Layer 2 of a small transformer language model trained on English Wikipedia (10 layers, counted from 0, width 64).
A neuron adds its activation times its output weights to the MLP's output. To switch it off is to set its activation to zero at one token and run the rest of the model.

Output weights of the MLP neurons that the questions are about. A number n stands for (n - 128) times 0.0067.
n1: 159, 150, 151, 80, 138, 118, 135, 172, 102, 177, 141, 119, 149, 110, 99, 131, 144, 143, 146, 144, 169, 171, 100, 99, 150, 119, 89, 183, 156, 166, 135, 164, 100, 191, 118, 143, 75, 107, 139, 154, 127, 171, 172, 90, 193, 85, 30, 111, 155, 145, 114, 154, 125, 166, 133, 114, 99, 144, 159, 83, 98, 94, 96, 157
n37: 79, 106, 149, 142, 102, 54, 103, 186, 135, 131, 92, 88, 138, 182, 50, 112, 161, 139, 105, 152, 88, 161, 145, 122, 146, 122, 95, 201, 148, 80, 182, 117, 103, 114, 129, 107, 115, 154, 100, 127, 91, 131, 241, 123, 130, 184, 182, 45, 178, 94, 138, 114, 121, 80, 159, 139, 210, 156, 101, 152, 128, 118, 142, 84
n51: 83, 140, 123, 103, 126, 80, 151, 150, 204, 88, 66, 142, 90, 90, 179, 190, 121, 176, 135, 169, 88, 143, 203, 127, 135, 187, 86, 130, 122, 98, 142, 140, 79, 75, 73, 121, 141, 122, 130, 118, 115, 95, 203, 172, 94, 172, 161, 121, 187, 77, 101, 120, 115, 129, 109, 188, 137, 169, 93, 178, 126, 135, 111, 165
n59: 60, 184, 154, 137, 116, 134, 103, 109, 167, 165, 72, 84, 203, 132, 147, 111, 109, 160, 98, 106, 119, 168, 138, 96, 151, 131, 140, 134, 110, 98, 94, 62, 197, 139, 136, 143, 198, 111, 61, 122, 116, 120, 157, 208, 122, 179, 131, 149, 147, 175, 137, 170, 148, 127, 155, 175, 141, 151, 107, 76, 79, 139, 96, 135
n61: 93, 140, 175, 143, 56, 162, 155, 150, 71, 143, 23, 145, 187, 141, 95, 67, 116, 75, 174, 142, 96, 118, 193, 84, 133, 95, 118, 153, 124, 140, 136, 144, 177, 128, 98, 146, 201, 193, 215, 156, 161, 139, 72, 130, 126, 176, 141, 163, 146, 146, 128, 120, 96, 124, 151, 104, 43, 89, 193, 248, 88, 109, 84, 171
n78: 35, 145, 153, 53, 173, 127, 138, 114, 124, 123, 110, 145, 162, 155, 114, 107, 147, 151, 213, 119, 152, 135, 126, 121, 174, 122, 142, 102, 67, 116, 154, 140, 162, 121, 149, 128, 165, 130, 130, 159, 72, 123, 243, 152, 162, 166, 38, 121, 109, 125, 104, 126, 97, 132, 135, 66, 138, 121, 202, 50, 163, 138, 108, 113
n84: 161, 120, 137, 143, 142, 87, 123, 104, 147, 43, 97, 86, 121, 154, 96, 142, 156, 128, 79, 169, 146, 128, 114, 119, 93, 132, 69, 116, 82, 223, 158, 135, 155, 123, 112, 91, 175, 114, 105, 96, 155, 122, 85, 172, 86, 107, 237, 68, 168, 125, 168, 135, 161, 114, 137, 164, 101, 107, 90, 126, 92, 106, 103, 46
n85: 121, 157, 118, 184, 185, 152, 119, 78, 111, 145, 162, 161, 144, 111, 168, 126, 152, 177, 100, 117, 101, 106, 177, 128, 172, 96, 114, 102, 67, 135, 93, 121, 114, 153, 180, 122, 117, 102, 103, 147, 121, 110, 46, 120, 117, 193, 139, 167, 107, 108, 99, 127, 127, 145, 100, 171, 72, 105, 125, 60, 121, 187, 203, 163
n101: 180, 91, 159, 115, 130, 104, 111, 89, 140, 101, 122, 190, 80, 92, 121, 139, 86, 127, 141, 178, 167, 82, 126, 115, 93, 95, 151, 144, 154, 182, 107, 141, 117, 118, 100, 152, 100, 168, 109, 136, 132, 159, 65, 130, 143, 103, 88, 148, 100, 91, 127, 156, 135, 67, 134, 171, 167, 130, 122, 72, 156, 87, 134, 179
n107: 139, 221, 102, 138, 183, 172, 109, 143, 195, 139, 94, 162, 154, 45, 149, 152, 141, 144, 102, 150, 153, 123, 189, 165, 83, 152, 140, 118, 160, 189, 114, 145, 178, 87, 130, 97, 62, 137, 199, 121, 112, 130, 97, 72, 148, 186, 101, 187, 150, 192, 91, 169, 40, 102, 92, 93, 70, 208, 69, 97, 57, 205, 93, 149
n116: 212, 169, 97, 153, 164, 143, 140, 152, 158, 138, 188, 198, 89, 89, 126, 39, 109, 154, 132, 137, 176, 147, 150, 110, 185, 119, 120, 123, 133, 113, 82, 93, 97, 132, 88, 139, 167, 130, 194, 179, 79, 102, 174, 160, 140, 111, 115, 169, 114, 121, 132, 89, 121, 103, 138, 122, 83, 115, 59, 94, 116, 110, 129, 140
n165: 112, 201, 95, 163, 155, 146, 120, 63, 173, 26, 140, 127, 130, 151, 90, 134, 128, 203, 88, 143, 112, 149, 177, 90, 115, 186, 131, 212, 181, 113, 118, 178, 207, 132, 149, 182, 183, 131, 167, 97, 16, 136, 129, 103, 108, 165, 195, 58, 155, 169, 162, 139, 82, 190, 118, 201, 184, 107, 201, 114, 119, 120, 156, 123
n176: 136, 117, 87, 88, 170, 148, 105, 43, 89, 132, 63, 135, 167, 140, 118, 157, 109, 144, 176, 170, 131, 112, 88, 100, 132, 139, 87, 137, 121, 160, 97, 138, 112, 109, 141, 146, 131, 152, 172, 167, 33, 138, 166, 71, 130, 185, 105, 95, 116, 134, 129, 125, 125, 122, 82, 168, 83, 125, 110, 118, 136, 126, 176, 167
n179: 107, 70, 175, 165, 144, 124, 148, 129, 122, 153, 132, 126, 75, 156, 149, 103, 134, 79, 186, 113, 172, 93, 156, 150, 139, 91, 165, 217, 117, 16, 129, 143, 156, 101, 68, 164, 176, 166, 97, 151, 100, 144, 166, 144, 184, 108, 134, 72, 141, 141, 153, 82, 141, 172, 127, 238, 131, 131, 155, 150, 122, 138, 195, 98
n184: 120, 121, 119, 136, 118, 108, 131, 153, 180, 92, 181, 126, 158, 89, 47, 201, 77, 48, 141, 130, 106, 86, 99, 88, 109, 150, 61, 154, 117, 140, 139, 149, 103, 85, 106, 130, 120, 160, 163, 142, 95, 135, 86, 129, 91, 113, 89, 183, 176, 115, 146, 114, 108, 158, 133, 208, 100, 146, 105, 144, 141, 114, 95, 121
n186: 134, 69, 129, 144, 137, 77, 117, 132, 100, 139, 154, 155, 134, 125, 120, 125, 90, 122, 147, 99, 149, 72, 141, 93, 114, 117, 119, 121, 101, 119, 52, 122, 108, 145, 84, 183, 121, 171, 89, 72, 111, 91, 116, 157, 164, 63, 93, 86, 126, 84, 140, 96, 141, 111, 112, 35, 102, 137, 103, 78, 154, 103, 143, 151

Each question names a token from some text and the token that comes next. It shows the activations a of the neurons there, in the order above. A number n stands for (n - 128) times 0.022.

Then comes g, the gradient of the next token's log-probability with respect to the MLP's output, scaled to length 1. A neuron's effect is roughly proportional to its activation times (output weights . g). A number n stands for (n - 128) times 0.0041.

" 4,", then " A"
a: 132, 128, 132, 128, 129, 127, 130, 147, 127, 127, 138, 111, 127, 130, 125, 127
g: 160, 125, 113, 121, 58, 173, 82, 89, 174, 133, 115, 156, 148, 129, 136, 149, 131, 105, 137, 110, 149, 151, 103, 140, 134, 131, 146, 126, 122, 184, 137, 98, 137, 161, 125, 147, 139, 145, 146, 183, 138, 141, 191, 197, 95, 101, 58, 151, 130, 125, 159, 138, 142, 116, 107, 75, 119, 97, 159, 152, 104, 145, 62, 178
Which neuron, switched off, raises the next token's probability most? n85

" 94", then ".8"
a: 129, 129, 130, 128, 123, 143, 130, 153, 127, 135, 129, 127, 141, 136, 126, 130
g: 140, 156, 102, 153, 147, 83, 90, 100, 118, 144, 135, 140, 142, 160, 175, 129, 122, 158, 101, 167, 84, 146, 150, 144, 153, 118, 118, 152, 149, 116, 162, 75, 192, 114, 144, 76, 209, 69, 168, 144, 129, 158, 143, 143, 84, 120, 169, 117, 99, 107, 125, 163, 153, 114, 147, 126, 178, 97, 86, 133, 158, 154, 144, 91
Which neuron, switched off, lowers the next token's probability most? n85

" 90", then " mm"
a: 129, 127, 128, 119, 126, 150, 124, 146, 142, 143, 128, 127, 135, 133, 127, 128
g: 133, 132, 175, 146, 72, 142, 107, 87, 119, 143, 113, 78, 158, 174, 148, 160, 94, 146, 146, 120, 171, 146, 147, 141, 128, 156, 172, 205, 123, 112, 150, 130, 140, 111, 151, 83, 134, 159, 134, 184, 163, 159, 158, 164, 85, 111, 173, 105, 130, 122, 86, 86, 145, 159, 134, 115, 197, 122, 132, 95, 168, 159, 114, 124
Which neuron, switched off, raises the next token's probability most? n107

"ry", then " Ol"
a: 125, 102, 130, 128, 146, 127, 126, 127, 127, 123, 128, 114, 134, 134, 137, 162
g: 109, 107, 123, 109, 94, 148, 144, 139, 158, 123, 143, 123, 140, 100, 83, 118, 114, 99, 127, 122, 76, 191, 59, 153, 175, 167, 110, 152, 176, 179, 133, 114, 105, 127, 123, 145, 147, 185, 147, 142, 147, 205, 171, 137, 94, 121, 130, 96, 52, 109, 139, 147, 162, 125, 126, 129, 88, 126, 147, 119, 120, 152, 104, 181
Which neuron, switched off, raises the next token's probability most? n186

"gr", then "t"
a: 125, 129, 126, 129, 145, 112, 128, 131, 128, 124, 135, 107, 129, 140, 131, 137
g: 141, 184, 143, 128, 130, 60, 203, 169, 121, 105, 105, 104, 127, 118, 116, 150, 150, 134, 106, 147, 172, 85, 116, 143, 139, 127, 146, 122, 123, 131, 109, 175, 110, 74, 94, 122, 139, 147, 146, 100, 89, 100, 120, 167, 162, 131, 119, 74, 123, 170, 120, 193, 77, 95, 169, 122, 124, 184, 124, 165, 148, 139, 87, 156
Which neuron, switched off, lowers the next token's probability most? n61

" |", then " Rec"
a: 127, 126, 128, 132, 132, 130, 125, 132, 128, 127, 141, 120, 136, 129, 130, 132
g: 164, 130, 125, 167, 133, 164, 98, 141, 131, 131, 145, 116, 130, 190, 160, 86, 95, 128, 156, 147, 175, 142, 122, 119, 122, 145, 98, 145, 117, 115, 122, 114, 115, 112, 103, 135, 127, 165, 121, 145, 109, 107, 124, 176, 162, 180, 118, 101, 174, 84, 193, 198, 82, 149, 82, 150, 175, 69, 105, 128, 82, 156, 164, 163
Which neuron, switched off, lowers the next token's probability most? n116

" 79", then " is"
a: 128, 127, 128, 101, 126, 148, 122, 153, 140, 135, 128, 129, 132, 131, 125, 129
g: 114, 47, 127, 124, 180, 130, 61, 133, 110, 53, 84, 133, 100, 113, 168, 91, 154, 117, 125, 92, 119, 108, 178, 125, 136, 89, 137, 143, 141, 181, 119, 94, 146, 145, 125, 127, 98, 138, 81, 194, 173, 82, 140, 142, 108, 103, 76, 111, 156, 120, 99, 103, 112, 117, 117, 105, 114, 112, 135, 153, 102, 147, 110, 115
Which two neurons, each switched off alone, lower its probability most, in order? n59, n78

" T", then "P"
a: 122, 100, 127, 127, 127, 133, 127, 137, 132, 118, 147, 126, 122, 119, 128, 132
g: 149, 150, 145, 145, 172, 126, 147, 171, 101, 141, 125, 136, 115, 125, 175, 100, 130, 228, 150, 132, 135, 117, 107, 156, 170, 101, 156, 153, 179, 93, 94, 122, 118, 91, 56, 147, 129, 150, 138, 149, 143, 109, 108, 107, 132, 134, 141, 158, 65, 72, 169, 161, 129, 82, 121, 143, 136, 124, 177, 95, 159, 99, 150, 116
Which two neurons, each switched off alone, lower its probability most, in order? n116, n37

" Mer", then "ced"
a: 127, 126, 130, 134, 121, 127, 136, 129, 146, 112, 129, 113, 96, 128, 127, 148
g: 122, 114, 141, 151, 115, 115, 90, 116, 133, 96, 126, 135, 144, 51, 136, 145, 128, 167, 141, 171, 192, 92, 155, 83, 114, 155, 119, 178, 192, 113, 161, 139, 161, 158, 118, 113, 114, 144, 119, 109, 82, 153, 115, 159, 109, 178, 149, 102, 138, 138, 187, 130, 96, 59, 153, 141, 133, 58, 147, 102, 100, 128, 128, 145
Which neuron, switched off, raises the next token's probability most? n165

"och", then " G"
a: 125, 128, 121, 129, 147, 130, 129, 127, 134, 114, 128, 138, 124, 129, 126, 155
g: 118, 107, 83, 69, 130, 107, 115, 118, 121, 164, 102, 141, 152, 149, 126, 120, 141, 149, 141, 164, 127, 184, 101, 123, 196, 146, 133, 162, 173, 153, 76, 93, 116, 145, 123, 157, 138, 196, 164, 130, 111, 161, 165, 93, 117, 133, 78, 146, 72, 117, 115, 161, 174, 140, 110, 109, 55, 128, 100, 92, 99, 152, 129, 144
Which neuron, switched off, lowers the next token's probability most? n186

" |", then "\n"
a: 133, 129, 110, 130, 138, 131, 128, 125, 129, 129, 128, 123, 133, 128, 130, 135
g: 162, 118, 119, 134, 153, 136, 68, 136, 180, 83, 93, 171, 74, 107, 123, 95, 105, 129, 76, 70, 127, 119, 121, 124, 143, 94, 165, 110, 109, 153, 131, 134, 76, 168, 120, 136, 119, 93, 138, 117, 103, 92, 106, 107, 178, 53, 103, 97, 174, 149, 143, 137, 152, 110, 77, 153, 120, 89, 129, 154, 87, 152, 136, 106
Which neuron, switched off, raises the next token's probability most? n61

"\n", then "-"
a: 124, 108, 128, 128, 128, 127, 133, 146, 129, 108, 135, 132, 123, 117, 104, 128
g: 84, 119, 127, 141, 167, 173, 138, 124, 132, 167, 144, 95, 98, 130, 115, 182, 141, 160, 88, 149, 131, 154, 90, 113, 63, 137, 129, 97, 144, 156, 136, 122, 126, 159, 161, 73, 129, 127, 174, 138, 46, 168, 124, 161, 128, 131, 149, 138, 135, 91, 80, 81, 142, 149, 137, 138, 158, 47, 148, 165, 162, 120, 120, 113
Which neuron, switched off, lowers the next token's probability most? n107

"H", then "E"
a: 124, 125, 129, 122, 130, 128, 124, 128, 127, 143, 142, 136, 136, 147, 125, 170
g: 152, 159, 136, 174, 111, 147, 176, 140, 156, 148, 147, 128, 130, 142, 174, 111, 149, 146, 124, 139, 116, 104, 129, 181, 135, 105, 181, 112, 189, 141, 106, 55, 94, 105, 107, 150, 139, 67, 96, 137, 150, 145, 137, 166, 176, 117, 137, 122, 93, 115, 175, 86, 162, 112, 120, 164, 165, 137, 96, 119, 157, 71, 74, 107
Which two neurons, each switched off alone, lower its probability most, in order? n116, n179

"ness", then " (202"
a: 130, 130, 100, 129, 148, 129, 124, 118, 126, 127, 129, 114, 132, 127, 138, 147
g: 112, 148, 120, 135, 116, 127, 147, 145, 142, 154, 144, 142, 131, 133, 150, 47, 160, 169, 203, 158, 125, 137, 101, 180, 105, 138, 89, 107, 108, 130, 113, 126, 119, 108, 162, 203, 131, 160, 127, 105, 138, 120, 92, 124, 179, 205, 119, 113, 137, 150, 160, 120, 116, 120, 123, 139, 34, 168, 110, 104, 137, 154, 113, 117
Which neuron, switched off, raises the next token's probability most? n85

"M", then "ort"
a: 112, 138, 132, 123, 129, 99, 137, 134, 130, 116, 127, 104, 7, 65, 127, 132
g: 126, 108, 115, 128, 131, 81, 103, 161, 193, 167, 133, 96, 111, 91, 140, 110, 153, 119, 180, 93, 43, 96, 174, 78, 127, 131, 142, 84, 158, 160, 165, 95, 126, 152, 134, 108, 88, 147, 148, 75, 132, 135, 123, 120, 115, 146, 141, 142, 153, 197, 168, 115, 102, 125, 100, 104, 112, 124, 121, 165, 86, 122, 90, 155
Which neuron, switched off, raises the next token's probability most? n107

" +", then "2"
a: 114, 128, 118, 128, 131, 123, 128, 139, 127, 127, 124, 100, 126, 140, 130, 128
g: 197, 137, 120, 110, 119, 129, 143, 115, 120, 116, 132, 131, 127, 182, 112, 133, 116, 62, 112, 85, 130, 86, 121, 118, 168, 118, 149, 128, 126, 93, 201, 132, 148, 200, 141, 131, 115, 136, 134, 151, 181, 86, 112, 110, 172, 161, 136, 193, 131, 140, 172, 123, 119, 61, 121, 154, 131, 166, 138, 148, 190, 130, 129, 98
Which neuron, switched off, lowers the next token's probability most? n165

" 5,", then "80"
a: 129, 127, 133, 125, 128, 126, 130, 152, 129, 130, 143, 113, 122, 130, 127, 127
g: 117, 127, 125, 145, 168, 108, 114, 125, 122, 191, 124, 92, 193, 118, 120, 118, 95, 135, 127, 103, 111, 108, 143, 112, 101, 98, 108, 107, 100, 94, 171, 81, 143, 133, 168, 73, 127, 119, 116, 100, 101, 61, 95, 135, 110, 99, 111, 164, 178, 171, 161, 104, 102, 161, 108, 129, 57, 103, 127, 138, 116, 96, 96, 60
Which two neurons, each switched off alone, lower its probability most, in order? n85, n165

" 200", then "2)"
a: 129, 126, 125, 125, 128, 129, 128, 154, 128, 127, 129, 118, 145, 130, 132, 137
g: 157, 140, 154, 78, 93, 169, 151, 140, 112, 132, 151, 85, 63, 229, 158, 143, 139, 92, 138, 151, 156, 68, 128, 112, 116, 198, 173, 158, 192, 137, 120, 98, 131, 127, 106, 147, 126, 107, 116, 128, 118, 144, 136, 104, 151, 141, 157, 122, 118, 146, 110, 160, 136, 85, 105, 113, 128, 157, 125, 163, 125, 165, 91, 104
Which neuron, switched off, raises the next token's probability most? n85

"m", then "m"
a: 112, 116, 133, 134, 153, 129, 128, 132, 127, 129, 131, 106, 137, 137, 128, 127
g: 168, 124, 131, 138, 93, 113, 99, 152, 131, 93, 144, 175, 158, 183, 146, 126, 158, 156, 94, 134, 108, 96, 77, 137, 95, 93, 127, 100, 126, 134, 195, 103, 152, 65, 145, 118, 200, 131, 157, 133, 124, 106, 146, 128, 69, 107, 129, 76, 175, 151, 140, 117, 97, 154, 146, 160, 186, 125, 163, 155, 126, 123, 121, 83
Which neuron, switched off, lowers the next token's probability most? n1

"ce", then " Water"
a: 119, 131, 134, 131, 139, 128, 126, 131, 127, 105, 148, 126, 118, 138, 128, 157
g: 135, 94, 78, 108, 153, 69, 135, 103, 88, 124, 145, 112, 168, 115, 149, 94, 129, 139, 157, 142, 162, 167, 108, 118, 117, 148, 154, 121, 148, 123, 79, 101, 152, 193, 111, 155, 129, 184, 154, 114, 115, 162, 182, 91, 157, 161, 117, 187, 174, 98, 108, 83, 106, 178, 116, 103, 147, 96, 136, 122, 103, 188, 139, 126
Which two neurons, each switched off alone, lower its probability most, in order? n186, n116

" E.", then " Cas"
a: 126, 124, 69, 127, 128, 131, 130, 130, 144, 121, 126, 133, 131, 136, 124, 147
g: 100, 78, 172, 192, 83, 167, 61, 117, 123, 152, 119, 118, 134, 171, 97, 111, 130, 114, 133, 149, 134, 184, 95, 141, 146, 147, 156, 184, 97, 158, 169, 102, 112, 168, 156, 169, 131, 149, 110, 151, 117, 124, 104, 138, 69, 108, 105, 128, 138, 159, 84, 130, 174, 145, 136, 112, 133, 106, 147, 112, 71, 179, 110, 116
Which neuron, switched off, lowers the next token's probability most? n51

" bar", then "rel"
a: 128, 125, 136, 131, 137, 125, 134, 134, 159, 116, 128, 108, 120, 128, 128, 146
g: 143, 171, 144, 131, 129, 128, 143, 172, 86, 135, 140, 89, 134, 93, 157, 175, 93, 149, 140, 131, 67, 121, 97, 95, 82, 117, 169, 184, 75, 141, 133, 127, 131, 115, 119, 165, 124, 137, 86, 105, 106, 76, 126, 136, 107, 154, 178, 139, 164, 116, 98, 142, 147, 175, 76, 134, 181, 103, 127, 184, 162, 111, 143, 78
Which neuron, switched off, lowers the next token's probability most? n107

" r", then "if"
a: 119, 131, 126, 130, 136, 131, 126, 140, 134, 123, 128, 111, 111, 129, 113, 131
g: 143, 134, 155, 125, 108, 168, 174, 74, 156, 114, 125, 93, 121, 130, 167, 69, 157, 105, 122, 112, 143, 115, 101, 162, 92, 45, 115, 169, 121, 121, 157, 131, 174, 150, 148, 123, 91, 180, 93, 138, 142, 110, 150, 128, 154, 154, 153, 116, 114, 138, 53, 122, 133, 153, 134, 116, 135, 131, 136, 159, 167, 123, 44, 163
Which neuron, switched off, lowers the next token's probability most? n184

" mark", then "s"
a: 126, 129, 128, 128, 133, 128, 125, 128, 133, 131, 135, 95, 130, 133, 128, 201
g: 135, 115, 90, 138, 127, 92, 186, 140, 118, 92, 108, 172, 151, 116, 129, 119, 92, 194, 159, 147, 186, 119, 130, 118, 117, 148, 147, 117, 94, 117, 177, 145, 106, 141, 71, 140, 171, 150, 150, 94, 109, 116, 111, 117, 153, 164, 125, 59, 97, 96, 107, 160, 92, 150, 146, 109, 204, 160, 111, 147, 92, 169, 151, 149
Which neuron, switched off, raises the next token's probability most? n165

"x", then "46"
a: 118, 130, 129, 128, 136, 130, 126, 126, 126, 116, 130, 109, 122, 138, 128, 134
g: 77, 105, 137, 140, 148, 139, 102, 165, 103, 98, 123, 76, 111, 93, 161, 95, 115, 159, 106, 81, 43, 169, 148, 122, 155, 105, 148, 95, 116, 138, 128, 130, 146, 150, 69, 91, 96, 145, 96, 112, 142, 122, 93, 104, 122, 199, 169, 139, 127, 169, 110, 124, 127, 158, 126, 149, 105, 119, 118, 74, 152, 123, 175, 78
Which neuron, switched off, lowers the next token's probability most? n1

" Gl", then "en"
a: 127, 130, 127, 87, 128, 132, 128, 135, 128, 128, 134, 112, 104, 128, 126, 147
g: 111, 180, 94, 134, 184, 100, 181, 176, 181, 112, 119, 159, 89, 142, 98, 176, 159, 138, 126, 151, 195, 106, 146, 85, 91, 108, 141, 142, 91, 141, 151, 131, 110, 139, 151, 105, 120, 96, 179, 172, 91, 138, 150, 120, 157, 91, 157, 65, 125, 111, 156, 96, 141, 137, 129, 133, 141, 94, 151, 139, 165, 92, 95, 129
Which neuron, switched off, lowers the next token's probability most? n59

"onn", then "ect"
a: 124, 131, 121, 127, 139, 130, 131, 133, 130, 110, 136, 144, 103, 130, 128, 142
g: 92, 84, 154, 165, 118, 74, 76, 147, 97, 158, 171, 141, 122, 157, 157, 120, 198, 154, 113, 135, 158, 117, 126, 167, 128, 95, 116, 141, 99, 123, 146, 51, 197, 114, 167, 81, 180, 137, 130, 147, 130, 141, 134, 127, 124, 154, 126, 112, 117, 77, 172, 155, 141, 157, 145, 131, 125, 123, 150, 136, 110, 67, 103, 157
Which two neurons, each switched off alone, lower its probability most, in order? n107, n176

" |", then " 4"
a: 130, 127, 126, 128, 129, 130, 114, 129, 129, 130, 128, 123, 129, 129, 148, 127
g: 95, 177, 106, 162, 138, 141, 64, 138, 196, 169, 127, 132, 148, 168, 88, 175, 160, 130, 174, 159, 110, 70, 187, 67, 120, 114, 158, 140, 154, 160, 129, 129, 113, 106, 94, 121, 120, 75, 138, 146, 116, 110, 83, 97, 129, 82, 129, 126, 146, 128, 99, 89, 108, 144, 126, 126, 135, 162, 146, 158, 132, 163, 170, 121
Which neuron, switched off, lowers the next token's probability most? n184

"os", then " |"
a: 125, 118, 131, 127, 144, 130, 124, 125, 126, 125, 131, 107, 133, 143, 129, 150
g: 100, 141, 129, 160, 141, 160, 114, 102, 116, 155, 141, 139, 74, 133, 135, 83, 165, 98, 169, 103, 171, 124, 175, 153, 140, 86, 118, 160, 150, 100, 103, 110, 120, 152, 120, 150, 77, 135, 139, 148, 113, 129, 93, 140, 79, 162, 96, 137, 115, 140, 69, 128, 72, 134, 102, 166, 82, 99, 101, 96, 67, 191, 134, 178
Which neuron, switched off, lowers the next token's probability most? n179

" |", then " 45"
a: 128, 128, 128, 132, 131, 132, 124, 130, 129, 128, 134, 117, 134, 127, 131, 133
g: 80, 137, 212, 111, 67, 98, 93, 146, 116, 112, 104, 165, 87, 153, 148, 141, 163, 154, 104, 128, 150, 124, 146, 96, 116, 140, 143, 147, 125, 105, 166, 113, 123, 109, 93, 180, 64, 108, 153, 160, 140, 180, 88, 133, 127, 53, 160, 108, 126, 140, 164, 148, 163, 134, 129, 134, 146, 138, 137, 97, 162, 173, 124, 91
Which neuron, switched off, raises the next token's probability most? n176

" Mad", then "ak"
a: 128, 85, 129, 128, 91, 134, 129, 136, 125, 128, 158, 114, 123, 130, 127, 198
g: 181, 134, 102, 147, 67, 137, 101, 134, 160, 137, 143, 152, 102, 106, 131, 128, 161, 114, 117, 123, 46, 147, 143, 174, 149, 74, 93, 111, 112, 149, 166, 138, 129, 123, 158, 139, 131, 101, 87, 81, 138, 139, 109, 52, 102, 107, 140, 83, 123, 106, 112, 130, 196, 120, 121, 103, 162, 125, 94, 152, 132, 166, 100, 72
Which neuron, switched off, lowers the next token's probability most? n61

" |", then " United"
a: 129, 126, 125, 127, 134, 133, 115, 129, 128, 126, 130, 125, 124, 129, 138, 127
g: 134, 129, 153, 131, 108, 148, 125, 160, 147, 196, 111, 119, 175, 129, 119, 126, 57, 151, 180, 113, 131, 102, 100, 119, 154, 138, 93, 90, 99, 83, 126, 165, 164, 149, 125, 146, 92, 96, 156, 180, 98, 86, 116, 121, 128, 127, 147, 157, 126, 118, 192, 144, 123, 98, 164, 107, 131, 95, 90, 135, 68, 80, 111, 188
Which neuron, switched off, lowers the next token's probability most? n84

" −0", then ".3"
a: 123, 133, 112, 128, 135, 129, 124, 149, 145, 122, 126, 120, 129, 123, 89, 128
g: 97, 159, 144, 197, 111, 151, 88, 141, 111, 151, 137, 142, 170, 165, 131, 91, 147, 182, 124, 158, 98, 113, 189, 134, 106, 99, 159, 154, 149, 85, 158, 128, 136, 142, 128, 102, 189, 117, 114, 125, 124, 127, 174, 135, 84, 136, 145, 103, 189, 130, 120, 74, 157, 156, 90, 90, 155, 105, 109, 129, 188, 98, 122, 89
Which neuron, switched off, lowers the next token's probability most? n184

"|", then " Party"
a: 143, 123, 126, 117, 132, 128, 148, 130, 138, 133, 119, 128, 137, 119, 170, 125
g: 124, 163, 209, 76, 122, 168, 143, 152, 154, 111, 126, 126, 88, 112, 113, 101, 67, 178, 93, 167, 121, 127, 112, 131, 85, 118, 108, 161, 136, 103, 81, 133, 145, 198, 147, 150, 164, 176, 157, 97, 120, 91, 97, 130, 114, 151, 163, 95, 165, 105, 162, 154, 123, 84, 128, 100, 125, 97, 131, 154, 114, 113, 162, 104
Which neuron, switched off, lowers the next token's probability most? n84

" don", then "ated"
a: 127, 129, 128, 125, 130, 133, 128, 116, 159, 132, 120, 111, 105, 129, 78, 130
g: 94, 134, 93, 132, 140, 156, 122, 74, 183, 167, 135, 134, 116, 82, 140, 53, 89, 147, 101, 171, 82, 137, 141, 173, 119, 89, 120, 89, 189, 95, 123, 177, 121, 142, 113, 103, 118, 112, 168, 174, 128, 138, 142, 97, 109, 116, 136, 133, 108, 93, 136, 122, 127, 150, 174, 101, 141, 130, 142, 143, 166, 172, 186, 85
Which neuron, switched off, lowers the next token's probability most? n184

"le", then "l"
a: 140, 111, 130, 129, 147, 126, 127, 125, 135, 126, 128, 124, 135, 133, 125, 149
g: 175, 139, 82, 160, 167, 134, 164, 150, 134, 70, 117, 109, 59, 56, 141, 101, 159, 129, 146, 132, 91, 119, 129, 61, 139, 126, 134, 127, 113, 109, 134, 146, 96, 116, 97, 120, 132, 184, 135, 110, 121, 108, 135, 93, 151, 115, 103, 61, 81, 127, 95, 89, 148, 96, 153, 126, 159, 136, 117, 172, 99, 98, 152, 83
Which neuron, switched off, lowers the next token's probability most? n186

"er", then " r"
a: 122, 120, 127, 130, 142, 127, 130, 119, 126, 124, 129, 127, 132, 129, 126, 130
g: 148, 140, 132, 97, 145, 75, 97, 168, 113, 114, 70, 137, 103, 125, 136, 130, 133, 102, 180, 161, 152, 127, 137, 66, 153, 148, 157, 191, 149, 109, 71, 103, 184, 158, 92, 160, 120, 167, 108, 134, 124, 139, 182, 113, 97, 86, 98, 167, 87, 101, 113, 76, 151, 107, 114, 121, 152, 100, 155, 88, 94, 124, 129, 140
Which neuron, switched off, lowers the next token's probability most? n85

"e.", then " 35"
a: 140, 127, 105, 129, 102, 128, 126, 128, 126, 129, 134, 94, 135, 135, 144, 149
g: 121, 73, 95, 210, 155, 91, 92, 77, 129, 172, 126, 113, 162, 139, 104, 149, 124, 221, 131, 156, 130, 172, 152, 122, 138, 119, 95, 115, 162, 111, 139, 119, 108, 95, 116, 109, 144, 109, 120, 106, 131, 210, 161, 118, 151, 124, 121, 138, 117, 123, 103, 162, 174, 92, 130, 156, 162, 165, 144, 94, 137, 99, 127, 105
Which neuron, switched off, lowers the next token's probability most? n61

"45", then "5"
a: 126, 128, 127, 126, 143, 125, 129, 144, 129, 132, 136, 126, 147, 134, 127, 131
g: 156, 137, 160, 132, 113, 96, 120, 130, 113, 151, 148, 152, 190, 160, 192, 132, 92, 165, 89, 133, 76, 127, 106, 143, 145, 98, 147, 137, 127, 66, 147, 135, 179, 86, 128, 77, 114, 134, 114, 106, 171, 95, 114, 122, 156, 143, 169, 142, 121, 95, 68, 144, 150, 111, 98, 159, 168, 177, 116, 120, 154, 164, 185, 98
Which neuron, switched off, lowers the next token's probability most? n85

" |", then " Notes"
a: 128, 125, 121, 131, 150, 133, 126, 129, 128, 127, 137, 109, 132, 118, 132, 142
g: 135, 151, 159, 108, 108, 136, 110, 152, 105, 183, 128, 100, 143, 163, 142, 92, 134, 114, 104, 183, 135, 79, 145, 178, 122, 117, 117, 128, 150, 107, 137, 129, 197, 111, 88, 144, 104, 152, 101, 138, 107, 78, 139, 119, 34, 149, 130, 114, 133, 104, 181, 170, 99, 142, 102, 120, 142, 110, 103, 144, 131, 122, 186, 201
Which neuron, switched off, lowers the next token's probability most? n61